Layer 3 of a small transformer language model trained on English Wikipedia (8 layers, counted from 0, width 128).
A neuron adds its activation times its output weights to the MLP's output. To switch it off is to set its activation to zero at one token and run the rest of the model.
A neuron's activation on a vector x is GELU(weights . x + bias), where the dot is the dot product.

Input weights of the MLP neurons that the questions are about. A number n stands for (n - 500) times 0.0013.
n29 (bias -0.040): 503 610 607 519 512 431 697 531 572 494 575 409 479 718 607 565 482 589 656 512 509 443 539 467 543 479 354 339 598 551 540 581 518 344 414 364 239 516 476 644 613 529 420 421 349 681 522 242 563 296 665 503 603 486 689 625 463 567 389 581 507 461 415 412 523 480 536 604 572 294 551 357 585 601 604 436 473 470 446 312 438 665 497 370 689 364 590 453 420 526 406 533 416 680 399 515 390 484 431 518 445 512 590 311 495 305 305 537 490 412 694 495 586 438 529 444 518 470 333 494 565 310 542 650 610 493 494 587
n48 (bias -0.051): 345 394 660 721 427 331 584 671 592 634 601 582 734 377 431 425 455 411 310 529 531 607 269 403 508 438 697 513 394 423 348 515 334 432 423 311 591 375 388 373 748 532 383 649 823 538 631 568 601 592 625 532 832 573 556 586 284 592 437 203 522 356 390 557 655 538 447 628 674 395 598 335 423 446 509 376 516 574 460 438 407 352 485 549 518 407 522 790 620 311 669 325 688 682 561 439 454 660 585 478 293 535 540 414 622 487 725 444 267 610 633 861 429 344 440 379 500 556 585 601 532 287 341 544 700 181 541 485
n160 (bias -0.002): 406 518 641 501 462 701 509 490 418 474 515 364 381 619 438 689 455 487 659 586 540 493 311 655 474 577 523 394 481 576 264 581 685 477 634 651 638 446 499 622 468 640 476 563 506 257 492 267 399 462 528 308 438 311 558 494 538 548 655 575 766 406 535 644 461 509 622 589 402 436 465 474 499 573 586 521 575 327 485 480 312 536 404 633 619 445 607 409 469 382 189 564 680 622 535 288 570 499 437 414 517 456 716 500 471 396 634 378 652 631 357 313 561 393 282 441 372 564 528 481 492 390 504 586 511 737 404 421
n171 (bias -0.081): 554 582 462 502 568 374 503 309 558 404 542 532 272 43 557 503 572 697 82 557 372 415 712 359 589 498 485 436 673 402 672 760 348 650 461 514 423 730 615 654 348 536 637 288 721 701 671 249 638 324 543 690 603 503 652 517 456 552 557 436 367 610 534 381 566 671 452 496 476 491 303 606 328 450 679 527 536 495 475 474 645 571 308 314 567 457 451 521 513 597 508 331 476 449 512 568 610 554 633 513 499 423 266 409 425 121 672 478 323 550 534 411 674 435 510 297 678 626 850 456 393 621 408 541 609 619 294 360
n230 (bias -0.045): 597 347 506 582 546 662 469 459 318 634 264 464 313 685 444 565 484 655 701 849 399 523 433 626 559 684 737 310 442 510 579 423 652 602 368 594 547 597 354 471 698 423 549 613 437 456 355 366 480 509 655 423 365 372 547 463 328 617 554 583 719 627 501 521 405 440 475 551 361 593 422 428 612 492 457 583 318 267 566 390 485 410 418 653 414 294 335 541 465 555 448 527 498 345 625 464 543 591 447 689 587 509 352 640 405 502 412 249 697 550 516 342 530 571 413 742 460 397 491 434 679 364 671 554 156 757 703 518
n257 (bias -0.018): 482 362 517 602 405 523 625 354 512 551 724 375 469 410 431 703 662 663 671 535 596 28 637 470 506 685 659 336 485 554 368 322 276 625 551 576 457 695 814 551 541 508 345 390 519 552 529 369 520 483 493 480 385 319 523 453 403 586 610 457 488 597 684 434 496 416 428 600 365 566 376 556 429 460 659 486 392 375 455 532 399 553 399 637 582 520 404 748 489 598 524 599 450 405 529 409 640 419 323 372 686 515 672 309 511 365 444 224 404 470 716 349 640 454 584 252 326 531 524 345 597 483 631 688 499 614 495 507
n304 (bias -0.071): 663 336 500 528 596 543 370 371 399 514 526 565 631 508 604 317 588 468 339 533 649 743 485 511 562 378 192 554 602 348 495 616 608 291 221 384 174 263 695 579 558 375 757 595 332 553 411 562 389 604 408 497 557 516 481 488 565 689 246 414 551 594 662 429 393 449 621 656 240 386 242 415 476 428 436 284 585 545 396 656 616 500 547 467 716 381 531 370 501 609 593 535 527 576 405 585 506 554 439 489 509 372 338 515 571 623 426 518 557 414 389 346 496 499 378 624 790 655 335 773 399 695 504 571 346 585 474 559
n441 (bias -0.007): 611 475 630 594 509 520 610 515 594 593 450 683 329 655 402 528 444 530 200 517 548 497 506 566 466 553 343 651 399 157 428 728 523 506 515 616 496 475 615 603 392 912 659 330 470 639 550 670 509 474 665 655 504 811 444 258 319 493 499 302 395 588 372 493 355 562 532 500 464 535 390 452 438 461 487 448 535 589 566 464 468 431 371 520 681 567 569 601 472 546 482 622 482 294 471 752 649 575 329 465 465 472 599 186 314 225 598 591 498 632 291 560 530 538 764 502 512 572 481 463 336 387 527 291 357 353 357 604
n566 (bias -0.086): 402 317 387 497 308 254 583 478 391 487 462 650 665 364 706 594 758 634 328 339 422 530 616 668 509 455 484 447 403 625 347 640 551 604 272 479 210 408 637 608 401 466 418 550 514 393 443 652 430 377 514 431 788 386 412 366 519 583 557 477 692 425 580 385 579 396 715 560 480 464 674 332 481 682 320 514 805 761 697 500 455 581 465 399 649 488 315 522 686 569 455 577 597 663 497 512 602 767 477 515 297 399 428 401 348 577 448 428 141 420 450 570 560 303 630 500 788 526 742 555 551 607 591 573 346 464 338 566
n753 (bias -0.052): 645 725 525 553 490 391 524 302 375 719 565 606 328 326 596 383 816 424 593 733 655 556 415 499 406 451 436 521 788 449 255 338 664 645 515 565 300 656 510 507 396 449 325 503 427 614 576 405 514 420 637 308 643 653 583 332 407 637 484 462 582 616 627 197 598 407 457 365 671 543 376 528 603 417 594 719 429 355 515 468 588 336 194 549 478 406 609 639 460 536 278 338 306 440 326 486 511 589 414 715 579 420 287 520 460 328 512 303 622 659 290 606 531 416 540 501 537 350 571 539 425 618 646 337 562 578 594 619
n867 (bias -0.045): 501 474 407 489 489 326 507 447 494 637 413 662 643 673 621 272 618 689 488 647 441 676 445 525 300 456 498 522 512 551 115 710 560 586 504 499 457 381 558 617 606 642 488 595 495 554 485 706 465 572 450 668 643 505 572 334 516 390 458 596 420 551 249 701 393 476 497 420 594 574 498 401 282 383 616 438 603 754 505 525 513 683 508 275 776 609 686 713 524 577 212 660 433 506 317 703 495 617 556 351 421 245 496 219 507 296 604 319 269 411 355 464 431 527 412 281 608 557 643 624 363 409 239 619 760 433 541 602
n934 (bias -0.026): 489 567 554 518 588 378 309 621 541 736 536 398 601 643 613 646 522 629 405 494 703 470 448 515 400 418 410 554 203 575 374 458 261 689 504 530 721 444 604 446 600 648 312 679 557 560 619 507 357 831 598 657 402 449 514 465 511 473 592 478 483 348 550 637 400 540 231 536 554 466 572 360 372 649 359 529 474 476 287 469 668 628 357 577 604 538 332 394 485 522 429 529 585 508 266 736 596 637 598 577 417 384 431 348 414 485 557 361 477 634 407 382 456 444 390 536 447 361 439 718 224 515 722 488 613 614 486 410
n1016 (bias -0.074): 466 491 490 429 403 322 462 510 716 652 599 625 460 290 508 522 548 671 209 356 600 725 508 340 381 483 619 558 607 526 349 734 564 435 519 450 456 436 689 608 345 437 266 499 553 755 704 341 442 421 683 662 461 558 461 288 439 480 545 448 347 399 590 569 488 404 678 402 400 338 492 719 291 414 631 456 678 513 574 475 734 402 246 507 527 618 521 432 563 566 377 387 442 517 339 554 411 676 532 186 415 273 561 206 677 156 655 586 264 533 611 525 770 412 521 392 683 573 664 631 436 430 625 585 700 478 570 519

Output weights of the MLP neurons that the questions are about. A number n stands for (n - 500) times 0.00056.
n29: 547 440 553 471 456 522 412 464 405 492 460 510 532 451 402 549 575 479 341 444 515 360 403 455 530 524 489 633 559 491 490 503 525 374 457 546 537 513 403 409 518 426 489 621 554 484 509 514 440 589 474 568 579 398 561 471 524 488 516 479 496 485 509 466 452 515 493 438 347 558 419 421 466 517 450 321 692 564 360 617 633 501 499 465 474 514 422 474 561 609 472 538 612 435 447 434 505 505 624 525 490 502 485 585 589 602 536 487 465 589 534 498 487 628 472 527 409 564 586 438 465 462 425 453 360 412 495 483
n48: 515 494 449 602 459 562 452 487 503 526 426 544 450 540 527 533 469 467 526 565 485 485 460 594 552 593 390 567 480 592 528 536 576 597 390 534 455 493 528 530 466 532 610 415 503 528 592 477 490 503 568 381 469 528 536 493 581 537 392 610 502 472 636 563 447 470 582 372 387 585 379 578 669 563 522 581 504 438 526 540 506 531 472 517 468 381 545 462 564 482 441 546 495 480 591 489 332 497 471 383 641 437 622 584 435 380 386 486 448 640 510 428 592 376 511 436 532 527 453 429 492 472 503 473 460 487 502 333
n160: 508 508 480 394 559 509 453 482 454 551 491 516 532 563 658 358 523 557 627 535 390 407 619 386 590 465 568 501 603 470 558 413 499 408 393 473 347 632 476 453 459 446 459 603 504 621 528 569 582 446 429 614 549 482 570 514 483 490 479 557 485 388 436 462 560 610 529 583 626 485 422 494 456 543 529 532 474 498 556 502 472 509 479 436 459 587 540 462 504 615 519 477 456 399 424 523 436 428 546 496 453 589 475 526 605 553 503 514 477 442 450 606 617 551 587 494 638 512 512 477 429 479 548 485 495 422 493 612
n171: 524 430 633 406 317 410 512 479 445 506 396 565 474 444 499 489 565 397 511 355 632 620 417 498 476 526 478 373 472 476 451 522 403 520 560 533 516 405 404 469 423 694 543 524 471 424 454 579 466 569 313 454 499 472 532 450 498 533 561 297 628 494 347 463 611 557 572 554 593 367 574 546 471 625 420 483 499 674 517 427 404 449 518 399 526 454 546 533 613 534 572 512 470 456 473 476 608 490 365 421 533 597 420 435 566 535 501 448 310 586 479 506 459 503 558 439 499 513 424 497 577 535 457 566 457 585 442 627
n230: 545 458 648 414 449 470 619 525 512 426 509 531 525 499 429 482 513 468 507 506 335 426 499 485 460 486 301 567 577 495 481 468 456 425 623 498 469 470 497 504 567 444 582 494 436 525 524 536 477 493 273 412 466 487 427 496 412 430 453 542 516 445 455 448 547 548 367 600 452 517 516 367 469 556 456 528 533 564 463 598 530 524 513 459 494 568 521 482 507 497 435 508 524 540 438 619 532 565 572 537 494 432 583 507 497 457 562 640 429 589 695 527 464 446 524 515 457 540 467 400 530 510 484 568 457 436 468 551
n257: 587 614 335 369 430 508 453 629 413 546 525 608 492 508 581 367 382 432 485 518 466 666 415 560 466 538 484 548 575 351 528 568 521 521 463 496 493 386 442 510 500 336 540 536 446 499 489 503 585 485 548 464 665 572 378 378 509 549 330 544 446 532 372 553 531 517 571 439 561 556 587 466 531 481 520 552 465 567 486 492 500 546 567 266 459 526 523 482 456 447 414 412 512 543 492 556 399 572 507 485 369 500 382 558 613 642 456 515 428 538 362 514 478 654 427 592 614 508 548 595 606 620 410 447 511 523 447 500
n304: 422 544 515 578 437 503 461 570 460 524 571 579 405 517 505 536 466 468 462 657 414 379 519 400 453 466 660 618 539 548 474 433 434 601 501 521 582 545 452 419 452 491 381 513 410 446 411 375 472 412 637 471 344 316 561 515 521 338 534 596 558 522 481 449 480 578 553 398 467 643 517 502 449 620 439 566 558 546 515 456 415 493 300 424 503 510 486 529 476 428 403 465 626 413 528 521 371 423 465 519 515 447 570 548 609 459 514 430 487 564 517 485 494 514 502 455 359 542 566 387 571 404 552 568 653 541 548 511
n441: 525 465 526 406 515 515 527 514 422 491 607 634 487 437 646 436 445 472 544 417 486 534 378 508 442 519 418 485 442 576 604 432 425 549 585 422 524 539 451 533 509 439 432 622 501 386 506 511 428 405 485 567 523 582 456 428 399 320 466 553 445 525 543 537 551 504 482 508 529 568 589 425 608 430 456 451 509 641 583 408 430 546 346 454 574 506 451 609 511 454 568 597 509 631 472 561 529 475 563 543 451 550 389 526 590 466 472 431 398 438 26 401 479 629 424 518 502 504 600 567 451 492 539 509 452 384 546 405
n566: 340 518 483 473 642 611 453 456 482 479 388 531 638 652 470 523 426 534 558 541 525 568 504 664 469 345 411 648 441 526 461 527 354 632 660 518 507 422 546 519 462 511 662 367 514 451 498 401 473 524 535 587 549 543 381 481 637 522 614 381 490 473 633 487 460 516 386 579 673 535 279 516 634 320 595 386 457 588 574 393 448 340 549 593 653 544 442 456 501 377 389 469 621 411 444 409 652 492 484 473 475 534 480 329 426 539 554 251 512 683 333 485 528 353 499 522 605 541 585 633 509 537 401 454 370 694 468 471
n753: 454 483 452 405 538 560 497 449 567 444 517 478 423 372 477 586 403 542 426 339 486 548 565 548 566 489 641 403 521 453 539 551 509 489 481 506 585 394 581 530 456 544 536 443 416 561 314 569 442 457 451 621 389 463 416 484 651 481 501 485 531 410 569 632 577 502 444 522 512 492 545 452 501 545 520 354 499 600 495 542 405 494 484 422 487 544 515 342 510 448 562 537 427 612 550 546 589 566 526 349 456 434 522 397 536 572 386 415 550 607 492 279 403 446 443 498 471 504 560 519 478 472 427 499 520 532 538 470
n867: 509 538 466 523 660 560 501 500 482 517 500 564 446 488 532 676 376 708 479 488 481 531 441 612 432 504 368 546 558 573 482 356 328 482 544 531 563 497 458 473 485 485 592 504 438 465 584 496 557 307 563 350 471 507 392 540 484 541 351 491 550 475 619 493 482 561 408 475 511 457 509 534 621 609 473 537 364 496 381 444 512 428 454 443 553 393 396 521 595 505 391 520 568 460 473 569 558 532 363 557 477 568 489 529 430 461 625 563 496 525 302 551 486 530 546 522 527 472 571 605 486 531 577 523 605 469 503 513
n934: 606 523 484 529 543 518 535 469 441 485 496 581 469 465 369 502 537 687 535 330 522 504 511 511 546 473 481 582 602 391 477 501 548 593 492 524 526 536 485 659 488 551 496 400 539 486 501 501 554 412 393 447 391 575 396 440 493 598 513 643 575 622 532 398 536 450 542 558 438 589 429 425 599 435 471 478 569 381 588 561 432 545 458 387 552 469 476 619 458 392 539 510 516 473 422 407 630 391 601 560 515 589 465 471 706 515 472 414 397 516 444 628 491 452 487 494 467 529 439 461 755 522 458 494 491 451 407 656
n1016: 515 509 564 367 528 529 515 520 496 409 568 463 437 471 529 670 508 461 612 432 540 469 413 515 564 461 489 387 548 532 542 568 384 489 685 430 436 511 702 503 564 528 506 385 497 400 436 421 442 490 401 407 478 589 437 391 434 648 569 396 528 515 493 612 464 389 420 532 408 494 555 496 554 544 483 483 551 588 622 559 427 405 582 458 420 507 496 494 501 499 566 527 476 494 428 564 460 398 461 516 499 450 523 588 491 626 502 432 466 465 399 415 427 573 444 579 454 432 391 398 602 453 540 504 548 685 454 531

Each question names a token from some text and the token that comes next. It shows the vector x that enters the MLP there. A number n stands for (n - 500) times 0.012.

Then comes g, the gradient of the next token's log-probability with respect to the MLP's output, scaled to length 1. A neuron's effect is roughly proportional to its activation times (output weights . g). A number n stands for (n - 500) times 0.00072.

"man ", then "and "
x: 358 524 338 438 377 542 533 593 639 371 636 629 427 661 483 510 472 621 669 481 487 636 443 539 520 427 548 551 527 506 566 496 317 628 605 301 654 433 666 743 315 450 460 488 384 518 405 447 557 379 553 634 646 631 377 510 473 499 498 233 610 404 626 532 581 307 545 479 593 438 489 443 569 474 565 648 455 509 587 593 530 748 495 440 626 635 346 321 436 465 722 404 538 455 510 420 544 521 619 497 558 558 375 302 459 407 590 456 393 647 211 595 486 523 489 314 570 477 468 454 429 338 505 436 419 546 534 405
g: 472 450 584 563 480 745 444 285 591 366 523 142 618 581 592 568 388 672 159 560 480 660 488 505 575 446 706 648 533 422 431 391 526 533 490 487 598 312 657 429 458 508 470 318 442 638 596 632 541 543 490 474 464 444 456 607 702 517 306 364 374 464 714 450 578 333 487 520 348 498 490 549 507 500 657 370 435 480 578 630 470 315 656 347 485 414 589 516 426 384 541 353 465 579 441 338 325 271 346 438 505 523 640 628 393 567 457 395 362 851 473 543 489 413 555 413 618 512 584 364 607 808 521 565 537 747 370 828
Which neuron, switched off, lowers the next token's probability most? n566

"a ", then "sub"
x: 401 491 390 524 398 504 410 519 557 292 593 619 627 624 625 476 525 551 879 488 441 576 248 487 487 396 562 502 546 550 410 433 387 717 667 374 495 462 587 559 368 431 580 527 578 567 450 478 730 493 561 583 429 620 425 375 557 504 545 258 515 451 607 477 522 477 420 482 558 383 649 432 496 558 517 712 457 508 523 451 522 667 585 513 524 536 284 416 519 361 672 435 526 487 545 294 543 427 680 574 566 643 496 262 573 430 604 459 346 540 246 578 508 571 455 453 336 449 404 596 493 374 521 401 431 554 546 517
g: 651 444 395 509 430 708 658 566 568 524 434 410 443 341 569 633 350 699 429 521 386 642 247 319 467 680 426 568 608 577 473 446 549 515 468 421 375 688 594 514 336 679 601 508 789 386 481 298 481 606 442 174 592 460 443 360 617 566 438 363 705 394 504 633 667 589 811 346 531 338 518 486 575 653 425 341 473 465 370 307 413 479 562 374 576 362 626 700 470 661 556 394 589 359 504 624 387 574 370 624 423 531 351 687 622 431 272 605 390 690 642 320 609 513 263 387 475 457 519 566 622 511 554 307 563 459 506 527
Which two neurons, each switched off alone, lower its probability most, in order? n48, n934

"remained ", then "listed "
x: 497 445 492 512 407 550 390 302 565 302 682 624 507 577 423 457 489 554 812 613 623 548 272 553 485 424 389 413 317 545 634 528 423 623 622 403 489 495 533 731 447 475 564 590 496 449 447 420 557 299 640 692 510 538 345 276 579 615 484 319 647 618 505 574 602 489 418 507 634 480 504 553 547 530 336 621 355 488 688 484 427 698 692 433 535 576 409 359 533 329 521 678 612 460 511 424 539 564 622 535 662 509 434 300 382 350 439 443 376 591 313 558 442 508 422 470 413 455 494 557 362 366 565 559 442 634 609 398
g: 35 389 457 554 183 463 651 498 597 619 696 201 500 339 632 666 578 472 509 630 568 485 540 406 341 350 356 500 676 658 574 451 515 511 525 444 669 421 598 337 396 406 542 395 419 444 385 489 499 603 617 381 487 516 511 629 534 287 700 362 442 382 433 780 460 673 481 166 435 504 612 613 650 566 476 615 651 509 414 610 507 245 654 558 476 360 693 408 559 465 392 520 806 478 548 553 564 599 298 706 583 528 508 509 519 480 525 445 562 584 425 484 449 583 409 604 533 400 608 376 539 549 509 380 434 420 368 628
Which neuron, switched off, raises the next token's probability most? n934

"7", then "–"
x: 403 609 343 524 349 563 360 510 622 237 665 507 386 544 356 293 545 494 795 462 403 625 385 364 405 456 533 407 443 506 669 631 540 635 703 244 554 575 623 604 440 511 536 418 369 445 473 473 633 474 600 622 402 737 446 569 650 471 440 369 467 469 729 483 598 495 521 417 497 613 616 551 628 467 556 502 413 565 595 587 482 735 603 494 462 646 374 423 501 337 666 433 383 474 475 440 453 419 713 615 604 465 447 451 381 338 537 376 321 563 459 579 601 478 243 447 461 545 445 467 417 384 496 440 466 617 675 403
g: 488 440 458 423 526 829 666 578 359 331 421 598 277 399 466 675 471 523 345 411 574 527 390 450 553 685 663 420 549 435 452 709 343 522 161 502 281 430 368 352 369 535 655 406 418 465 491 542 534 506 613 293 585 335 659 662 459 520 741 394 701 488 487 471 585 390 488 640 494 662 524 660 320 597 550 491 371 396 648 262 718 530 489 430 531 701 636 556 497 523 442 360 411 722 510 267 520 494 374 550 536 510 402 558 635 403 647 529 258 402 568 517 469 566 637 417 446 439 246 407 543 606 500 607 469 805 548 613
Which neuron, switched off, lowers the next token's probability most? n171

"en ", then "name"
x: 406 448 481 526 474 457 460 533 633 299 720 568 508 654 392 532 450 620 754 523 507 583 330 509 530 382 534 517 472 561 393 512 340 605 526 302 664 449 616 654 340 427 501 534 480 517 479 454 712 406 546 561 506 734 321 408 514 559 425 291 607 434 629 463 599 388 585 651 565 499 621 561 585 515 633 655 514 463 544 484 439 666 462 421 581 540 351 393 334 504 697 513 533 413 557 397 513 407 587 561 650 544 360 274 422 461 533 380 412 568 149 549 508 565 463 408 492 481 498 511 373 329 573 493 524 579 543 461
g: 437 508 392 265 483 521 596 758 641 451 369 421 413 486 573 487 512 601 508 337 585 619 423 513 639 680 572 661 432 516 237 511 471 608 583 375 555 428 523 596 744 472 408 397 688 364 366 373 584 573 390 289 458 492 648 542 574 502 515 607 535 406 384 581 773 437 592 110 548 569 547 680 609 432 631 488 532 489 727 483 303 669 368 439 422 277 365 479 364 520 743 366 559 506 550 684 505 429 541 446 770 562 559 403 432 541 607 456 400 440 656 567 309 363 564 525 446 589 491 239 723 576 526 519 340 303 276 463
Which neuron, switched off, raises the next token's probability most? n160

"Brun", then "sw"
x: 497 420 462 368 351 653 666 515 605 102 722 520 411 621 490 442 570 573 864 513 569 565 468 398 489 435 543 511 497 654 627 483 486 510 640 339 450 463 594 675 342 621 573 447 347 513 407 437 538 558 570 609 433 560 413 423 504 573 638 454 606 398 669 400 552 428 508 542 622 427 449 387 564 481 526 511 354 617 688 539 529 660 673 498 465 533 425 372 407 279 593 588 526 244 541 487 289 375 621 540 634 583 415 399 418 551 535 395 467 619 435 508 409 471 360 371 555 519 472 406 354 314 488 530 452 562 784 358
g: 384 780 414 572 225 599 450 651 491 339 208 355 591 402 527 500 348 382 452 498 582 464 445 426 339 402 546 632 824 398 502 374 473 471 440 444 525 422 635 415 455 491 425 548 582 450 293 644 765 536 625 413 493 490 480 609 621 634 377 416 613 208 532 575 420 575 649 504 485 790 371 494 470 408 452 524 537 579 713 451 581 272 567 542 402 451 579 445 634 657 503 697 500 395 736 654 502 622 385 668 300 327 485 654 375 624 598 489 308 413 390 555 474 442 449 671 540 617 560 276 471 527 219 579 495 584 519 645
Which two neurons, each switched off alone, lower its probability most, in order? n257, n29

"first ", then "on "
x: 397 630 459 528 432 529 454 591 708 319 561 559 430 437 429 460 498 590 793 653 485 601 238 534 384 387 468 531 414 664 563 578 539 696 632 321 497 437 613 492 441 449 567 583 506 391 373 338 557 521 466 585 548 748 487 419 619 557 462 275 533 620 723 513 650 419 514 524 548 436 653 516 476 570 468 644 445 524 528 559 432 653 692 345 492 550 334 323 555 335 619 470 545 527 486 457 646 481 603 587 545 386 449 282 454 384 540 441 305 491 334 655 461 562 445 430 311 362 468 448 454 372 567 453 450 649 522 443
g: 651 598 339 522 799 553 484 342 422 566 467 822 570 598 280 373 500 454 652 416 351 568 522 370 465 553 523 564 514 402 361 653 114 598 420 640 478 548 453 597 460 442 304 703 514 582 657 352 564 423 568 777 688 382 507 381 239 269 513 590 468 581 575 422 514 401 341 786 556 589 504 652 448 480 200 529 525 475 531 639 482 662 321 410 454 628 449 679 459 497 411 372 324 478 257 577 567 616 643 428 474 461 499 294 506 632 510 332 478 586 469 354 566 462 565 529 531 406 667 649 467 501 408 627 566 485 562 466
Which neuron, switched off, raises the next token's probability most? n48

"el ", then "of "
x: 336 443 390 427 421 536 404 516 665 355 612 675 525 595 510 516 454 558 674 571 455 618 323 352 618 488 526 512 460 536 429 596 303 553 563 325 687 454 572 624 282 438 472 423 409 507 485 530 591 360 645 640 509 705 395 431 680 546 525 250 588 522 664 472 611 389 533 622 590 500 506 447 543 610 488 611 546 615 569 469 520 658 498 509 611 623 429 258 362 461 688 564 535 493 520 439 514 477 611 532 643 585 357 273 390 435 535 433 313 591 253 501 422 463 481 470 497 497 474 472 395 257 598 456 442 595 627 480
g: 469 626 399 483 476 422 431 770 459 655 456 565 211 416 348 796 555 455 270 547 798 560 488 532 702 521 529 539 681 617 384 476 474 537 346 252 459 694 525 455 455 475 733 476 544 221 456 474 430 380 525 516 388 439 559 568 658 630 533 88 473 510 370 690 267 565 350 537 533 414 384 668 511 424 692 523 612 479 468 431 398 687 250 429 488 570 509 593 497 600 450 498 387 628 443 530 504 348 608 514 524 633 539 521 653 698 487 551 504 546 478 285 476 601 578 496 542 464 444 352 362 294 275 539 600 546 689 561
Which neuron, switched off, lowers the next token's probability most? n1016

"w", then "er"
x: 400 494 450 546 384 564 405 363 528 334 647 530 390 617 419 356 481 536 876 494 544 557 376 505 590 453 574 488 429 485 570 454 497 377 851 294 629 562 487 714 412 411 587 561 379 583 319 520 596 416 610 604 568 718 433 549 486 559 500 350 613 470 733 560 503 539 413 550 612 421 518 596 614 414 552 570 403 599 524 473 454 736 533 390 538 435 357 358 244 365 669 446 464 280 453 482 387 261 648 518 727 462 498 475 363 544 541 432 424 497 444 627 561 564 386 353 600 557 412 435 298 510 543 636 389 588 613 389
g: 641 474 675 513 444 321 450 688 376 520 528 471 638 601 450 284 459 595 436 449 338 744 495 487 566 399 552 565 776 381 509 493 639 400 459 374 325 243 641 389 593 660 574 482 554 342 456 563 470 404 594 383 377 556 635 582 615 702 525 547 381 486 583 422 344 561 385 645 230 388 474 593 447 631 457 349 355 362 397 666 655 695 575 508 654 570 373 481 481 220 529 399 719 255 698 645 593 574 424 378 761 434 442 410 480 578 372 345 505 489 487 391 585 747 510 562 434 649 588 496 583 509 521 174 480 645 451 389
Which neuron, switched off, lowers the next token's probability most? n29

"in ", then "201"
x: 440 511 475 434 425 523 347 396 615 399 646 474 504 584 504 547 593 589 755 493 456 606 350 478 477 318 551 403 442 537 436 559 521 594 637 310 635 367 639 577 464 518 616 541 453 587 349 559 635 487 679 576 474 639 316 400 401 525 463 334 624 519 586 542 589 571 373 534 625 631 562 438 586 503 505 587 406 397 640 393 623 695 699 575 418 460 251 411 458 418 750 630 465 473 539 418 464 406 550 547 484 526 357 313 485 417 566 378 566 517 216 641 553 632 445 267 383 415 472 460 486 355 518 531 455 510 709 360
g: 697 410 561 529 449 432 598 536 442 473 418 659 372 582 615 286 551 495 516 668 286 313 377 611 599 764 641 714 442 654 403 409 501 479 385 499 813 389 462 480 568 572 526 655 470 491 486 349 549 414 380 374 396 563 288 587 478 549 413 375 460 335 587 422 496 569 468 782 429 545 648 649 385 481 322 494 455 688 457 391 607 486 404 402 493 352 518 269 642 497 513 78 513 562 476 630 597 482 443 358 506 639 665 451 541 489 590 689 393 593 602 834 485 280 453 510 347 471 731 312 638 479 527 573 589 426 446 366
Which neuron, switched off, lowers the next token's probability most? n230

"arm", then "st"
x: 549 439 364 464 352 526 584 457 552 248 601 504 340 671 381 364 634 450 913 585 530 676 335 450 444 390 546 453 443 563 568 489 343 477 769 382 695 527 550 740 332 488 569 581 408 517 395 498 563 416 542 610 522 672 446 488 505 677 533 364 598 451 623 572 595 479 572 455 653 487 517 540 634 517 509 446 383 535 670 536 576 690 618 426 551 510 358 299 240 351 755 535 391 296 491 407 580 269 587 447 549 554 513 441 452 402 422 433 459 508 483 452 535 590 358 427 521 577 463 470 460 377 491 512 370 555 571 441
g: 309 657 478 549 350 586 533 623 334 487 455 666 721 585 384 677 589 473 394 596 593 611 585 428 546 536 455 849 622 437 573 536 385 592 397 559 503 364 634 428 427 665 582 509 398 565 196 407 622 371 434 496 546 493 668 525 649 607 529 355 458 209 438 471 530 573 520 355 645 604 391 576 402 288 417 254 455 384 618 530 533 387 468 750 401 488 408 486 677 396 537 743 474 346 543 543 533 511 443 522 314 413 464 590 341 477 704 276 473 498 621 523 640 297 551 669 497 342 535 444 735 437 126 385 561 566 598 484
Which neuron, switched off, raises the next token's probability most? n230

"Bern", then "hard"
x: 523 471 465 373 397 563 621 426 614 311 685 528 471 646 535 334 559 491 846 602 533 612 437 372 528 612 605 394 598 597 601 577 414 558 663 325 567 509 569 651 390 491 668 400 226 551 316 488 681 559 475 615 542 574 362 478 539 523 741 423 668 391 664 424 597 358 523 467 630 425 389 506 586 397 522 585 354 542 563 501 447 687 588 383 481 461 317 356 444 359 550 668 413 474 523 439 319 471 581 504 700 648 483 307 573 571 509 362 475 602 386 447 517 506 447 357 412 486 471 562 374 287 471 425 396 480 640 396
g: 490 830 652 463 399 488 614 372 321 526 484 641 643 475 599 541 398 472 310 396 686 566 451 549 358 280 312 679 492 162 453 320 363 520 449 473 633 424 573 620 458 473 621 675 367 341 515 453 685 565 420 330 625 408 280 455 678 570 414 498 663 445 368 558 294 695 580 536 603 675 470 419 574 376 455 612 352 616 538 270 473 565 554 545 556 545 479 628 395 510 566 656 482 737 366 637 377 743 462 689 492 472 350 521 583 376 424 429 398 413 366 522 477 463 673 561 552 613 452 283 421 532 376 488 784 368 608 630
Which two neurons, each switched off alone, lower its probability most, in order? n257, n230

"grand", then "parents "
x: 498 425 445 443 485 505 538 525 559 201 594 501 360 657 434 446 531 532 770 582 553 542 370 561 519 426 477 418 454 707 551 546 459 556 578 255 581 568 634 686 484 503 493 518 422 460 350 454 558 514 519 569 678 661 363 354 484 689 485 231 596 410 613 616 527 339 537 430 615 448 464 523 640 501 461 610 380 565 664 591 578 739 590 455 457 471 413 360 499 501 756 499 404 574 566 371 444 338 560 538 554 657 547 318 485 490 431 380 382 665 348 606 492 597 393 421 551 419 395 399 473 405 404 302 481 619 399 427
g: 503 474 413 334 502 316 409 317 578 574 431 572 531 510 349 440 421 501 408 569 340 520 541 591 494 618 489 516 479 422 737 549 640 247 463 648 562 105 330 566 368 570 448 488 411 525 616 625 358 497 461 568 601 568 568 186 435 414 429 576 435 287 357 627 448 450 351 461 601 726 700 502 696 665 614 686 734 707 589 564 231 453 614 489 464 270 490 543 514 468 398 492 345 717 247 505 643 549 526 597 420 617 588 679 599 512 574 329 574 842 458 553 610 482 420 526 581 376 487 473 504 647 305 475 521 435 465 472
Which neuron, switched off, lowers the next token's probability most? n29

"al ", then "all"
x: 344 465 434 440 441 463 383 510 670 243 661 636 353 607 481 401 614 575 748 505 564 622 342 486 595 482 510 442 485 462 528 652 400 617 621 432 581 399 615 676 337 509 561 497 478 430 317 417 540 406 696 649 569 726 284 415 581 612 430 354 549 479 628 573 572 438 519 655 584 550 528 409 597 517 540 561 547 501 495 436 493 719 480 488 590 568 463 265 406 471 724 443 539 373 565 371 548 500 567 531 569 548 351 307 397 447 588 479 378 496 152 619 538 491 439 428 495 527 457 459 445 351 533 470 474 580 486 459
g: 650 434 610 398 427 543 529 426 512 380 632 500 475 423 547 429 518 608 667 394 463 576 600 507 452 413 542 363 335 452 666 603 555 186 635 567 658 685 587 369 581 486 615 720 455 644 471 638 443 499 481 563 586 374 421 567 307 282 453 617 228 831 445 372 748 774 397 536 467 339 291 446 507 406 397 620 505 658 372 702 493 571 334 532 675 439 676 334 479 488 444 894 461 595 394 441 459 464 646 458 533 569 385 532 407 627 421 636 408 473 463 418 515 426 517 365 460 411 438 537 215 565 424 565 559 513 570 207
Which neuron, switched off, raises the next token's probability most? n566